Layer 3 of a small transformer language model trained on English Wikipedia (9 layers, counted from 0, width 96).
In attention head 2, each number of a token's query is one row of weights dot the token's vector x. The head spreads its attention over the tokens so far by the softmax of query dot key.

Query weights of the head. A number n stands for (n - 500) times 0.002.
q0: 611 525 364 673 530 608 659 571 517 453 489 477 525 599 482 576 651 582 488 492 511 539 569 576 441 494 533 321 445 478 515 444 435 484 536 510 505 528 413 460 415 430 503 437 575 427 517 427 435 621 470 498 431 369 498 474 608 535 458 565 379 591 492 446 422 550 406 587 448 482 584 558 499 478 583 479 380 386 506 498 463 421 391 491 528 504 513 534 541 497 486 400 495 522 494 519
q1: 596 419 435 485 431 516 720 674 485 492 566 545 565 619 538 539 573 533 418 446 369 392 497 543 455 570 454 624 436 398 456 567 533 489 468 564 457 392 624 538 306 440 604 593 551 632 503 512 690 675 503 536 443 471 339 697 503 369 442 519 405 524 538 329 381 571 490 394 540 399 413 531 507 556 434 328 496 390 392 530 469 482 462 416 572 660 472 422 575 629 518 552 260 624 558 644
q2: 408 521 598 492 492 534 457 609 449 537 437 476 520 439 566 546 216 472 379 542 398 423 498 489 544 530 587 455 530 498 587 621 593 575 435 641 726 637 589 456 596 414 474 573 365 416 566 428 402 567 448 453 522 507 547 505 496 432 460 548 546 405 511 623 454 518 610 480 540 443 503 421 478 574 513 577 438 495 284 407 621 525 531 525 512 376 448 483 575 359 472 437 557 400 581 461
q3: 597 497 477 629 421 301 615 498 439 492 548 377 540 516 383 479 566 469 580 497 494 475 510 495 572 453 611 637 427 328 353 434 341 470 485 374 429 571 564 587 403 551 563 457 660 630 499 364 599 620 514 385 457 569 390 650 528 583 528 469 401 528 553 290 298 496 474 354 460 516 452 487 624 500 530 570 523 598 575 423 373 428 484 326 616 542 385 494 589 741 489 564 452 529 613 490
q4: 360 580 510 493 534 318 493 392 619 458 465 458 470 481 465 523 537 549 470 343 578 442 647 521 451 452 524 495 557 448 637 546 647 605 456 554 673 496 458 490 509 352 577 417 494 548 450 543 472 623 456 466 530 435 366 516 418 478 533 558 447 434 555 367 442 449 502 466 499 468 535 505 533 544 607 425 423 508 619 431 479 413 449 665 536 492 694 461 570 430 489 526 658 539 526 471
q5: 520 563 455 522 547 556 444 503 457 529 499 490 406 348 582 493 655 494 374 607 444 473 482 416 587 559 423 484 569 515 505 320 525 470 509 386 527 407 523 548 344 529 377 471 459 434 463 506 594 531 686 529 608 563 523 533 499 496 521 490 450 494 571 540 517 519 423 567 607 629 556 348 422 391 462 475 392 579 484 609 409 572 512 482 462 433 504 489 539 567 598 453 631 513 525 551
q6: 483 411 577 480 535 462 366 444 395 404 560 425 609 453 491 557 475 400 660 555 503 677 621 499 457 425 455 470 367 390 518 528 548 552 530 475 406 516 456 438 376 581 370 487 407 488 569 402 509 551 365 489 548 484 549 596 533 565 633 577 542 298 515 566 555 414 723 470 455 531 509 501 548 512 502 496 601 661 488 525 519 477 492 512 524 475 583 403 401 505 443 452 478 514 487 450
q7: 513 478 396 468 503 481 511 457 567 513 449 626 648 519 518 349 612 425 341 515 449 511 544 441 645 590 458 696 456 472 437 505 498 606 505 486 458 438 499 467 585 636 503 608 607 508 375 571 609 512 451 371 465 449 454 622 467 512 374 516 472 628 456 428 496 446 530 260 577 618 553 521 544 383 514 468 485 502 421 497 444 416 374 386 551 452 467 426 669 707 430 487 473 366 678 661
q8: 589 623 619 485 474 401 336 425 488 483 512 421 545 460 611 561 576 594 509 579 513 437 379 456 527 522 514 601 551 613 380 487 624 527 388 537 528 459 471 494 422 455 601 519 510 532 481 523 411 488 362 513 410 594 473 507 493 497 461 618 476 459 523 466 452 575 564 474 420 500 529 398 436 496 429 478 556 517 435 417 452 398 609 510 544 591 421 577 660 555 603 376 518 600 594 402
q9: 408 495 506 537 557 468 355 528 429 547 537 537 536 423 513 468 538 542 471 561 503 482 479 409 575 567 503 433 462 619 597 497 459 504 476 500 462 493 429 407 538 584 466 626 648 505 453 418 467 525 657 480 387 498 665 478 483 301 521 554 378 342 393 548 564 544 477 683 308 429 586 510 508 594 557 473 487 485 542 534 430 445 438 601 413 536 534 546 451 451 608 433 611 453 510 556
q10: 597 527 438 427 574 417 468 490 509 526 481 496 571 560 416 642 573 427 650 473 424 577 464 471 575 497 711 526 426 545 400 462 525 476 615 481 496 519 531 512 438 672 438 484 527 577 398 401 632 641 420 440 508 572 462 583 375 630 458 515 445 552 658 306 457 498 576 390 515 487 595 574 634 387 476 433 415 415 530 535 322 504 425 381 513 510 464 443 442 538 407 514 430 548 481 536
q11: 578 579 403 547 542 432 651 632 595 361 501 553 453 484 329 504 573 495 535 374 722 584 449 427 535 507 526 511 391 455 548 292 393 511 594 519 450 519 513 539 400 454 501 511 589 423 505 365 562 658 622 428 643 567 536 609 516 471 483 472 437 683 546 500 466 473 450 455 455 487 537 457 546 468 509 392 512 483 521 456 430 505 369 517 590 383 458 450 614 682 574 460 342 456 467 436
q12: 564 547 524 479 575 420 567 474 540 505 540 597 441 520 554 573 392 511 471 477 661 413 462 476 467 392 511 428 560 576 533 489 507 406 483 573 557 478 592 518 340 332 494 486 515 575 478 545 512 581 331 474 621 421 444 426 450 505 530 527 559 490 627 399 540 549 364 429 646 458 522 574 485 606 462 587 452 583 452 515 352 472 346 573 565 531 481 390 421 505 617 466 515 466 464 453
q13: 382 678 523 353 476 554 530 437 509 469 425 490 455 466 555 498 506 620 488 618 526 625 466 554 593 465 490 538 719 681 422 503 474 444 447 475 484 520 622 401 597 433 364 501 381 354 592 447 346 422 529 536 489 489 558 415 421 599 458 602 423 541 509 621 387 392 515 671 473 534 431 536 437 681 542 496 492 582 558 715 377 507 471 674 334 261 442 547 509 376 468 511 655 505 431 451
q14: 554 429 612 318 541 519 527 478 572 511 493 545 434 556 643 452 421 477 380 500 593 581 386 379 512 587 601 637 595 447 553 495 465 518 451 452 389 549 508 476 497 648 395 472 384 427 447 430 422 383 397 668 523 428 456 409 436 458 378 527 369 405 497 545 456 522 492 619 537 538 503 574 427 551 551 553 576 590 620 536 628 528 534 574 391 433 492 589 495 496 534 498 678 469 482 482
q15: 450 513 613 502 554 578 529 513 451 553 510 685 462 435 570 496 692 541 424 536 600 642 356 346 600 484 581 498 531 379 479 412 545 454 457 448 486 463 537 534 449 461 499 565 425 449 349 531 542 359 420 564 419 443 398 578 442 694 526 480 515 708 562 521 536 501 335 375 454 488 569 393 360 444 519 509 594 403 494 499 544 468 400 547 611 365 477 479 407 609 585 466 515 468 657 433
q16: 337 453 517 389 487 455 376 515 428 521 391 485 448 429 389 372 473 602 525 477 474 528 582 397 449 405 452 589 508 641 527 651 478 707 486 435 447 405 431 451 559 595 447 532 334 472 458 602 286 549 609 637 429 373 680 301 524 416 527 469 481 391 414 630 543 506 594 544 475 532 414 431 608 622 570 561 602 512 684 503 580 497 504 587 377 436 578 602 520 430 483 479 608 645 397 498
q17: 385 475 603 388 502 449 299 551 449 574 524 467 493 420 567 411 448 437 573 513 379 528 402 555 508 455 539 401 503 453 457 550 423 633 506 455 451 443 444 472 533 969 387 450 451 418 432 494 528 363 594 460 450 367 469 435 504 483 490 336 490 469 384 721 550 446 559 562 588 445 480 523 513 422 493 466 509 580 550 492 635 594 519 501 471 503 635 567 498 504 527 579 510 562 639 540
q18: 568 476 439 437 546 376 346 425 509 459 531 429 486 453 632 516 390 396 486 708 409 537 445 508 538 503 483 413 518 540 551 580 453 387 418 533 391 420 550 518 509 547 422 404 421 498 578 528 456 513 590 474 566 470 694 348 451 469 550 619 506 418 597 609 559 524 542 692 584 439 545 432 386 559 492 474 516 499 484 596 614 545 594 575 341 372 548 617 503 344 461 546 619 400 399 436
q19: 613 403 517 537 480 443 486 511 529 633 448 497 605 473 545 465 544 432 523 503 466 446 430 495 560 501 424 513 411 600 503 433 616 392 503 643 600 521 384 569 448 446 573 604 529 584 496 511 434 459 518 524 524 498 409 504 515 565 530 648 466 414 508 571 308 634 527 353 612 508 498 474 497 444 498 386 500 507 498 553 455 452 433 472 461 524 427 582 428 535 544 554 397 441 460 477
q20: 319 587 417 533 405 529 250 431 520 411 409 479 469 515 469 594 520 420 503 638 533 404 589 456 475 383 459 518 491 442 664 612 570 540 589 661 453 475 458 509 607 732 594 431 522 365 620 465 301 319 636 558 362 522 628 256 509 426 419 567 470 372 475 693 706 533 488 623 442 515 488 417 453 485 568 563 596 488 559 570 538 505 536 600 465 545 432 519 458 349 499 539 593 630 349 499
q21: 436 483 500 552 568 518 322 565 525 363 428 483 461 646 665 533 489 427 489 684 452 507 658 512 616 701 555 409 701 477 432 484 518 548 546 458 554 430 382 507 679 325 470 522 298 338 627 639 333 432 647 639 491 434 698 227 537 253 377 500 566 458 443 879 627 530 557 648 499 382 592 496 312 626 448 375 505 421 523 492 518 568 542 582 397 341 485 486 463 364 518 421 642 471 331 520
q22: 355 471 450 599 545 454 527 529 599 551 394 394 369 487 526 506 481 546 564 418 560 446 603 437 399 475 508 470 480 590 445 444 445 539 456 503 521 537 558 381 528 354 483 557 410 520 543 691 415 520 427 515 583 477 522 493 438 414 381 620 437 466 498 520 495 435 478 670 629 508 540 423 394 610 538 515 346 553 631 538 434 419 438 458 447 421 672 512 523 602 574 402 691 497 505 578
q23: 462 553 510 345 642 669 522 458 539 522 438 484 538 428 684 437 427 377 465 622 412 531 600 474 580 592 499 491 535 480 477 557 561 403 461 509 406 687 400 401 611 408 410 391 423 410 652 529 339 521 585 576 514 449 615 365 555 482 647 438 536 480 296 645 534 557 462 560 398 614 623 449 467 562 445 509 546 497 471 620 471 503 598 566 448 382 454 487 406 452 518 515 587 461 456 348
q24: 490 524 486 490 485 428 538 496 545 365 529 545 473 288 579 473 533 335 594 600 447 475 451 523 546 446 578 429 550 537 511 558 467 509 602 428 440 375 469 467 539 489 540 597 519 563 393 439 598 468 343 406 588 460 461 425 457 481 505 479 458 616 510 499 630 536 447 459 577 469 495 506 547 554 561 539 516 496 475 539 604 509 563 477 416 517 445 560 505 492 428 509 613 383 673 555
q25: 396 511 225 606 513 483 159 485 531 553 395 341 511 563 621 421 277 623 466 532 427 437 511 551 454 491 526 600 654 570 760 651 694 559 523 577 487 513 384 474 659 380 613 633 425 464 642 436 307 476 590 548 512 450 618 254 465 421 335 552 548 344 364 639 405 560 392 637 386 421 647 363 427 619 531 631 543 370 529 511 680 539 682 657 345 458 634 585 441 297 676 617 620 510 350 408
q26: 557 407 501 490 430 436 539 611 519 507 460 434 528 509 485 539 600 465 472 447 595 428 527 569 460 481 521 526 413 415 585 480 537 425 418 447 550 554 604 466 441 444 517 408 608 668 445 414 628 537 392 493 555 488 501 581 537 605 410 490 487 532 596 498 573 387 381 301 508 519 597 521 490 473 408 502 445 579 557 438 513 487 438 437 570 549 594 433 600 627 487 477 427 486 499 526
q27: 439 520 513 433 492 574 499 409 394 516 479 503 465 570 658 302 496 504 471 546 547 640 593 384 548 584 602 489 667 574 482 572 416 495 443 503 425 479 573 313 519 528 349 501 259 453 504 606 416 389 549 527 545 341 419 390 356 564 269 353 472 480 417 730 595 446 606 504 447 570 615 465 483 505 564 483 629 518 484 648 601 481 462 520 442 480 619 627 559 589 465 618 639 475 416 431
q28: 566 619 392 466 554 569 550 550 453 432 451 509 659 407 414 527 552 526 472 506 555 494 515 492 521 451 519 337 504 416 447 463 504 533 537 406 474 501 496 500 569 643 482 518 383 492 557 577 434 543 591 621 476 457 337 542 476 471 572 480 471 554 445 439 585 481 549 503 434 512 680 363 517 476 485 625 486 519 618 334 478 448 401 451 536 450 537 436 504 643 505 423 638 437 501 461
q29: 574 486 475 330 354 414 494 542 537 629 607 548 530 460 484 459 605 394 467 509 388 478 503 527 533 453 435 543 399 458 406 647 461 479 638 524 671 525 521 597 512 329 571 614 504 502 449 611 535 444 469 424 411 622 411 660 473 524 625 441 494 457 685 416 438 477 471 394 507 520 459 580 583 477 466 554 561 524 340 367 453 548 323 516 617 601 588 382 616 525 426 422 237 599 480 641
q30: 524 452 425 591 674 619 426 480 566 610 449 524 494 441 404 606 608 574 546 421 587 446 468 510 544 519 412 463 425 480 515 385 466 443 465 462 617 543 544 558 422 461 499 528 438 428 457 388 569 405 476 451 582 474 478 406 417 548 430 519 478 496 511 523 524 585 509 487 517 448 575 495 423 633 480 428 390 440 618 422 566 417 419 615 598 532 460 428 438 541 524 415 592 649 524 510
q31: 394 561 418 529 685 444 660 550 648 440 460 491 540 465 344 529 550 700 456 413 601 514 599 528 494 496 578 420 447 633 560 465 467 626 481 497 415 582 434 414 507 465 657 487 515 675 530 535 424 597 345 525 487 354 467 575 487 557 401 432 410 453 517 307 395 320 489 469 384 516 459 599 571 572 537 402 520 543 505 461 511 537 405 439 504 531 544 510 451 583 537 512 398 465 526 438

Each question shows a short text with each token's key, already scaled and adjusted for position as the last token sees it. A number n stands for (n - 500) times 0.0044.

Then comes the last token's vector x. A number n stands for (n - 500) times 0.013.

0 "ct": 557 822 561 901 596 429 360 782 676 328 722 697 693 207 335 567 167 240 181 694 123 72 405 245 484 82 761 206 389 788 612 617
1 "ure": 557 846 594 879 549 364 276 784 686 334 728 678 742 185 358 567 209 214 181 701 84 132 425 228 504 46 790 244 362 841 604 660
2 " c": 556 840 607 898 554 376 303 765 700 314 704 694 696 130 305 519 166 218 174 707 125 119 417 241 492 102 811 227 390 809 621 591
3 "our": 580 816 591 887 594 365 288 796 694 323 702 682 716 184 327 558 164 183 180 753 131 136 410 278 480 66 806 237 340 842 604 642
4 "se": 574 826 573 857 595 345 309 795 678 328 734 664 713 138 329 525 172 198 195 724 106 138 417 239 465 71 811 224 363 822 643 660
5 " \"": 581 824 563 886 570 374 284 772 632 311 699 683 678 197 333 532 175 216 183 686 151 131 416 248 451 86 823 254 371 827 615 642
6 "C": 554 833 585 874 575 355 294 752 665 280 718 682 667 164 300 527 147 233 193 712 134 136 411 261 465 76 811 263 350 841 627 606
x: 578 413 445 536 460 637 361 519 378 418 460 580 396 552 518 523 556 574 558 411 364 596 340 543 470 541 398 494 559 461 527 446 549 272 650 409 541 466 535 432 534 487 723 553 478 500 932 578 503 678 549 471 401 360 464 430 458 458 587 407 498 478 640 486 611 122 510 497 501 607 472 526 417 535 540 421 529 577 587 474 592 644 439 534 499 386 561 504 380 574 463 607 395 434 439 534
To which token does the last token give the most attention? 5 " \""

0 " to": 560 804 544 904 605 428 364 787 646 322 720 711 701 231 361 577 160 239 188 678 122 72 418 241 477 80 761 251 392 785 600 626
1 " be": 586 807 603 896 588 369 303 778 640 321 703 685 682 165 367 586 160 229 196 659 120 131 456 250 449 53 853 260 406 832 645 611
2 " the": 589 812 533 911 567 393 278 784 647 343 706 707 666 193 335 544 141 213 204 682 127 130 424 257 468 67 830 277 371 801 589 618
3 " part": 568 829 575 883 590 405 284 734 714 296 683 711 690 191 339 574 201 173 196 733 129 178 406 252 460 82 791 267 312 786 602 631
4 "y": 571 826 589 903 600 344 280 761 648 327 728 694 717 227 314 566 200 171 204 704 133 162 427 256 467 67 819 271 329 832 604 661
5 " p": 541 864 575 896 617 370 297 760 653 297 683 693 702 167 332 561 165 200 183 716 129 169 428 282 461 101 813 254 376 829 587 606
6 "res": 594 852 547 864 608 330 286 776 665 304 716 658 725 193 352 534 184 196 208 703 147 185 422 257 482 85 831 274 358 832 589 655
x: 580 431 454 627 480 558 453 483 368 432 522 561 394 596 445 591 546 555 591 377 380 621 287 571 469 512 310 540 542 357 515 499 544 239 576 408 559 511 495 417 572 515 666 563 406 439 802 624 540 712 553 403 459 386 422 542 446 569 582 350 458 472 611 568 638 104 507 553 459 524 491 557 468 551 502 438 480 535 531 543 534 624 481 606 485 410 546 579 426 576 455 576 422 433 344 532
To which token does the last token give the most attention? 2 " the"

0 "1": 562 809 544 909 587 421 364 787 653 327 725 701 696 216 364 574 161 251 179 678 109 68 404 243 486 71 752 234 392 793 608 618
1 "99": 548 824 590 893 572 406 315 784 675 330 719 707 731 168 352 566 162 215 168 685 122 107 374 231 462 58 819 233 360 821 599 579
2 "3": 542 816 561 891 570 373 327 774 705 343 720 685 700 170 325 560 158 213 192 694 116 86 391 232 481 57 812 226 354 837 614 606
3 "/": 550 843 552 870 554 365 316 742 684 349 694 698 692 167 370 552 140 199 190 681 118 106 406 236 468 74 825 209 360 833 629 627
4 "94": 568 825 591 880 542 373 312 789 675 334 722 704 701 168 324 521 176 190 187 680 129 124 374 225 467 52 811 249 373 846 613 592
5 "-": 550 841 570 866 561 347 322 759 667 327 732 686 702 192 353 543 149 182 193 702 120 135 409 220 465 81 832 225 353 835 609 616
6 "1": 558 842 554 890 559 350 306 771 659 305 730 684 689 148 344 518 161 210 188 700 131 123 394 247 471 67 807 242 342 843 615 601
x: 618 465 479 545 468 612 460 526 456 422 478 482 408 578 487 534 650 605 559 361 355 626 342 583 507 490 373 475 555 465 473 486 562 327 660 429 528 523 469 411 532 480 735 526 497 471 833 562 572 646 594 381 353 346 434 395 549 545 586 393 513 492 611 518 603 98 507 471 489 544 465 458 470 516 525 394 526 494 529 558 516 654 486 574 531 279 617 485 425 589 480 639 408 440 370 473
Which token does the last token look at most, and with what share of its attention? 5 "-", with about 20%

0 "is": 553 815 566 914 598 414 361 791 663 343 728 700 699 212 337 559 161 252 181 689 106 77 411 243 487 72 768 220 393 806 614 617
1 " M": 548 817 542 905 557 368 308 764 695 347 716 683 696 174 339 558 163 197 188 690 125 120 418 243 477 49 821 243 348 821 624 612
2 "aj": 569 800 575 909 589 383 295 770 704 353 672 685 719 168 336 530 165 170 167 708 164 133 404 214 480 88 828 201 349 853 611 641
3 "est": 508 794 597 900 573 353 296 753 706 328 727 685 703 167 317 522 159 207 182 722 109 158 412 203 482 94 857 214 332 834 636 605
4 "y": 548 835 597 895 568 345 284 777 655 340 704 681 729 184 308 557 193 181 183 713 139 142 418 227 490 61 819 233 342 843 600 653
5 "'": 569 829 562 882 540 385 276 783 619 312 697 698 733 195 326 503 166 248 214 696 115 141 437 231 489 77 806 262 370 821 619 647
6 "s": 564 843 586 900 585 355 305 767 666 325 682 664 741 174 336 509 144 216 187 702 144 128 454 236 489 85 844 239 342 836 576 648
x: 570 441 457 558 471 587 471 473 354 399 501 542 446 610 468 527 649 560 612 352 367 614 353 547 487 533 311 482 542 365 492 535 599 226 606 403 492 516 484 364 495 528 736 565 452 356 824 579 584 651 568 492 446 390 430 532 494 559 549 405 511 513 647 479 639 148 519 518 483 531 513 437 514 502 522 412 420 504 583 464 576 671 492 572 510 404 524 571 479 590 485 590 384 403 366 502
To which token does the last token give the most attention? 5 "'"

0 "ent": 565 812 569 900 590 418 351 792 669 328 727 694 696 223 341 576 160 236 171 698 112 78 408 240 489 63 759 227 383 805 604 634
1 " of": 551 789 542 908 571 382 295 781 670 332 702 721 708 209 349 575 167 192 198 711 116 106 452 247 500 74 815 239 394 833 597 635
2 " the": 585 817 538 915 557 387 283 789 651 346 704 708 669 185 337 543 147 218 201 686 121 130 428 245 476 59 830 272 374 805 586 622
3 " c": 563 839 596 913 570 371 301 751 693 301 707 706 689 146 312 530 167 205 185 700 120 132 431 250 490 110 826 240 383 815 614 602
4 "ast": 559 799 570 885 594 352 324 768 684 308 719 669 662 149 331 526 160 178 180 695 110 136 434 226 458 72 826 223 311 830 611 638
5 ".": 582 846 532 912 561 402 334 707 642 326 716 710 715 179 321 541 172 197 243 685 124 131 424 251 484 62 799 235 398 849 607 585
6 " She": 579 814 552 875 624 363 314 755 574 332 723 715 682 197 349 524 184 240 205 658 121 151 412 219 470 70 841 266 306 813 600 642
x: 596 487 448 587 483 618 443 466 357 411 543 511 438 548 527 482 550 549 631 403 346 614 350 503 473 534 346 558 579 475 515 484 531 299 544 449 576 500 452 437 549 493 684 508 468 401 885 637 531 633 550 535 423 388 408 459 472 487 625 442 453 488 577 454 704 57 522 490 493 465 527 436 467 552 509 441 481 520 466 483 509 604 554 638 488 403 495 477 409 606 462 741 448 494 335 549
Which two tokens does the last token look at most, in order? 5 ".", 6 " She"

0 "2": 558 804 550 917 591 424 369 795 650 333 727 706 696 209 362 575 157 239 180 688 102 77 401 242 484 75 751 234 392 799 610 621
1 "14": 532 831 548 896 559 405 322 773 683 368 716 702 712 161 357 563 142 210 193 699 125 80 404 216 485 63 816 250 369 844 608 582
2 ":": 585 817 555 885 566 387 315 761 663 350 722 711 695 218 362 554 146 202 185 680 92 114 406 260 478 54 802 248 382 817 617 639
3 " S": 565 819 559 913 541 358 303 775 670 333 723 692 680 229 354 542 139 164 193 713 135 153 414 249 509 67 825 241 326 830 611 614
4 "el": 559 812 597 899 603 327 289 779 681 322 741 695 720 190 338 542 156 199 188 716 112 178 431 271 466 88 825 269 352 864 624 605
5 "ang": 572 814 597 930 595 367 269 764 668 316 702 702 689 203 316 533 170 191 191 729 154 177 429 240 472 93 831 216 340 867 629 617
6 "au": 564 821 610 870 573 348 304 794 661 309 721 692 692 206 293 539 184 186 183 703 113 140 403 274 488 87 824 238 350 875 613 631
x: 685 396 516 665 474 573 444 458 387 355 508 537 367 525 523 585 555 564 540 331 418 544 412 554 493 520 362 525 562 408 493 468 496 373 604 398 532 511 483 461 534 543 738 569 438 449 862 563 587 641 637 468 422 325 424 519 469 493 556 415 424 491 617 476 618 70 524 490 498 578 534 507 461 520 517 433 434 505 490 506 481 677 470 598 503 394 570 549 429 523 516 693 392 399 347 520
Which token does the last token look at most, and with what share of its attention? 2 ":", with about 30%

0 " about": 561 794 543 905 596 425 340 777 657 331 720 716 699 232 352 567 174 245 194 665 123 80 424 246 472 72 756 242 408 793 604 619
1 " it": 584 775 590 901 596 378 298 750 661 337 737 711 683 199 360 557 154 254 215 693 116 114 418 224 474 81 843 263 377 793 587 641
2 ".": 577 837 530 918 564 418 330 713 670 340 721 710 727 187 341 565 166 200 238 676 122 112 431 256 487 56 803 232 399 838 612 578
3 " The": 572 813 522 910 552 380 298 791 628 355 710 703 646 196 327 527 168 215 208 676 121 147 439 254 465 63 832 280 355 795 606 613
4 " film": 549 826 592 898 589 363 322 734 638 350 723 733 651 209 330 518 141 240 229 718 121 159 471 231 443 70 852 234 364 820 642 598
5 " g": 570 828 562 909 557 388 313 732 677 323 687 725 682 167 338 542 201 208 194 688 150 171 437 234 449 116 799 235 377 846 606 614
6 "ro": 566 853 546 865 616 367 314 770 640 301 735 662 702 188 371 533 195 210 187 696 122 178 456 271 446 93 807 263 327 843 618 614
x: 569 385 511 540 477 605 447 544 445 395 533 552 434 590 440 523 557 526 613 450 365 626 296 605 466 485 292 551 567 442 522 520 573 237 545 460 539 499 488 393 556 501 692 523 458 464 766 563 541 639 651 420 388 362 428 461 546 468 582 383 452 496 619 483 641 59 542 454 450 482 501 471 398 555 516 501 506 530 560 558 525 654 534 611 448 419 610 534 421 485 502 695 532 418 316 530
To which token does the last token give the most attention? 3 " The"

0 " part": 571 816 559 895 595 422 346 775 673 317 713 708 697 216 347 581 175 225 177 703 116 97 398 245 477 71 748 239 357 785 609 629
1 " of": 555 789 539 901 586 378 296 773 663 326 701 722 705 212 350 574 158 187 205 716 120 108 448 256 498 84 819 245 387 835 601 639
2 " the": 589 814 532 910 567 387 285 782 645 344 704 711 664 192 339 548 138 215 209 688 123 134 424 250 474 66 830 280 369 805 589 622
3 " f": 591 822 579 897 602 360 305 763 673 317 704 714 677 156 322 525 176 184 187 684 105 139 443 269 485 109 811 231 345 809 600 615
4 "est": 523 791 589 911 608 349 289 737 693 308 741 699 694 193 326 527 165 199 204 721 109 172 415 230 467 106 852 248 323 832 628 615
5 "iv": 570 829 588 879 600 380 342 762 705 315 682 658 697 203 341 557 155 197 197 720 111 168 421 288 474 90 847 256 365 876 601 645
6 "al": 582 841 585 883 578 360 302 772 669 307 699 676 717 217 306 548 187 167 203 736 126 161 442 265 473 81 798 281 338 868 596 626
x: 579 436 502 498 513 576 421 516 381 471 556 573 405 600 497 545 561 590 574 376 320 624 419 628 480 453 365 518 597 325 492 472 551 286 603 380 540 491 520 442 597 505 780 497 411 494 801 554 587 647 590 406 402 391 414 522 538 511 536 431 464 491 618 467 659 57 521 501 504 520 473 459 429 499 549 468 415 581 589 545 511 610 470 594 499 439 485 570 387 554 532 608 414 388 352 463
To which token does the last token give the most attention? 2 " the"

0 "ian": 565 811 553 904 588 413 350 786 646 334 715 719 697 233 349 571 165 237 184 686 115 77 413 236 481 63 746 229 388 799 614 619
1 " St": 565 770 580 910 533 343 311 771 702 326 695 673 692 208 320 577 135 205 191 687 103 131 395 253 497 90 811 211 362 827 604 624
2 "ate": 549 833 582 877 534 345 306 777 687 310 706 677 710 182 359 576 165 203 210 716 123 137 417 237 463 62 816 246 374 788 617 607
3 " A": 544 806 601 888 538 360 314 777 635 321 720 676 693 185 325 573 150 202 209 679 107 145 406 254 513 98 845 252 344 844 612 603
4 "ss": 547 803 569 862 547 358 305 781 723 325 720 685 715 191 290 556 167 228 194 722 165 188 434 276 462 80 838 212 343 855 611 587
5 "emb": 511 838 578 840 578 364 324 776 658 325 711 693 724 149 322 560 202 219 188 709 113 170 387 264 513 80 792 260 364 850 574 609
6 "ly": 545 850 602 882 577 387 306 766 647 314 688 677 708 173 325 577 188 210 187 697 151 154 438 219 454 74 839 272 369 841 587 633
x: 548 430 388 556 509 569 443 459 382 398 555 488 482 619 509 506 608 538 600 288 394 604 314 538 468 570 371 496 525 400 489 559 508 279 596 401 520 515 461 409 535 535 737 521 490 475 849 597 567 615 600 424 464 385 402 469 538 577 630 433 495 521 554 443 666 135 544 502 525 526 539 475 393 529 544 387 446 528 575 493 563 667 562 616 536 386 521 572 420 520 483 581 450 400 271 475
Which token does the last token look at most, and with what share of its attention? 3 " A", with about 20%

0 " the": 574 801 538 909 588 428 346 788 643 342 720 711 676 235 349 573 158 243 192 678 116 88 418 248 482 77 763 250 394 786 602 622
1 " K": 558 797 560 902 552 387 311 741 684 312 711 683 693 242 355 563 160 197 201 686 115 112 411 241 490 62 842 255 340 852 626 622
2 "arl": 555 805 554 878 606 358 306 783 685 330 708 682 696 171 330 551 163 168 161 727 155 118 430 275 455 66 819 260 381 828 629 621
3 "-": 541 828 558 870 577 358 325 758 670 318 716 697 706 189 356 565 150 189 190 706 126 126 422 218 474 92 840 235 369 841 613 620
4 "F": 546 819 563 861 578 359 298 771 666 318 705 707 684 159 316 525 146 205 183 673 117 106 394 271 494 91 813 229 324 812 611 637
5 "ran": 568 835 609 903 576 358 287 766 648 310 693 664 683 172 321 513 129 183 206 726 155 142 386 266 478 99 803 188 391 834 631 601
6 "z": 550 829 561 912 596 323 299 759 651 333 696 686 712 206 330 521 184 194 203 734 118 165 435 255 488 73 813 259 347 856 606 656
x: 557 399 456 551 537 552 453 540 355 452 529 589 422 587 477 577 594 581 598 289 323 590 417 562 453 538 402 466 573 377 498 460 527 229 577 449 511 496 557 405 519 554 759 562 475 430 824 571 515 612 559 420 424 361 388 517 494 467 558 406 532 525 617 479 638 84 502 515 504 572 496 423 466 481 544 403 471 574 462 507 526 666 530 636 492 399 557 551 437 588 471 625 417 443 359 569
To which token does the last token give the most attention? 0 " the"

0 "aw": 559 800 560 904 595 420 362 791 657 323 713 704 704 233 348 578 169 241 183 685 120 85 408 230 492 71 761 239 394 810 626 640
1 "ak": 543 819 607 892 563 403 309 771 690 343 685 670 738 210 363 560 157 198 186 700 107 120 431 239 494 97 848 219 359 879 621 629
2 " St": 571 780 582 893 538 339 299 778 693 321 680 660 684 197 298 569 134 203 189 699 113 144 386 246 501 97 804 213 368 826 615 617
3 "ate": 554 842 581 870 536 343 304 774 678 304 701 673 706 174 345 567 164 197 210 724 128 150 417 237 459 66 815 247 377 787 620 598
4 " Le": 554 791 548 870 575 340 322 770 650 318 712 674 680 176 328 579 182 231 227 711 87 152 386 249 477 108 820 224 345 856 639 593
5 "g": 558 823 582 887 573 388 276 761 674 314 720 692 703 174 315 520 184 180 187 729 133 168 408 237 481 118 832 227 337 866 620 605
6 "is": 524 844 591 889 596 341 314 750 680 339 705 669 703 154 291 500 159 225 218 728 114 162 423 262 486 89 844 226 369 865 619 592
x: 538 425 488 550 505 575 441 495 373 429 446 553 368 632 483 572 619 535 592 353 342 553 353 558 437 516 338 513 542 407 529 487 542 315 559 435 539 458 523 382 506 530 786 498 467 454 837 565 551 699 642 512 498 311 444 498 469 508 556 401 456 519 629 500 572 92 582 538 515 600 503 497 462 462 620 418 442 551 480 476 546 637 526 567 478 437 574 523 337 581 497 562 435 367 398 568
To which token does the last token give the most attention? 4 " Le"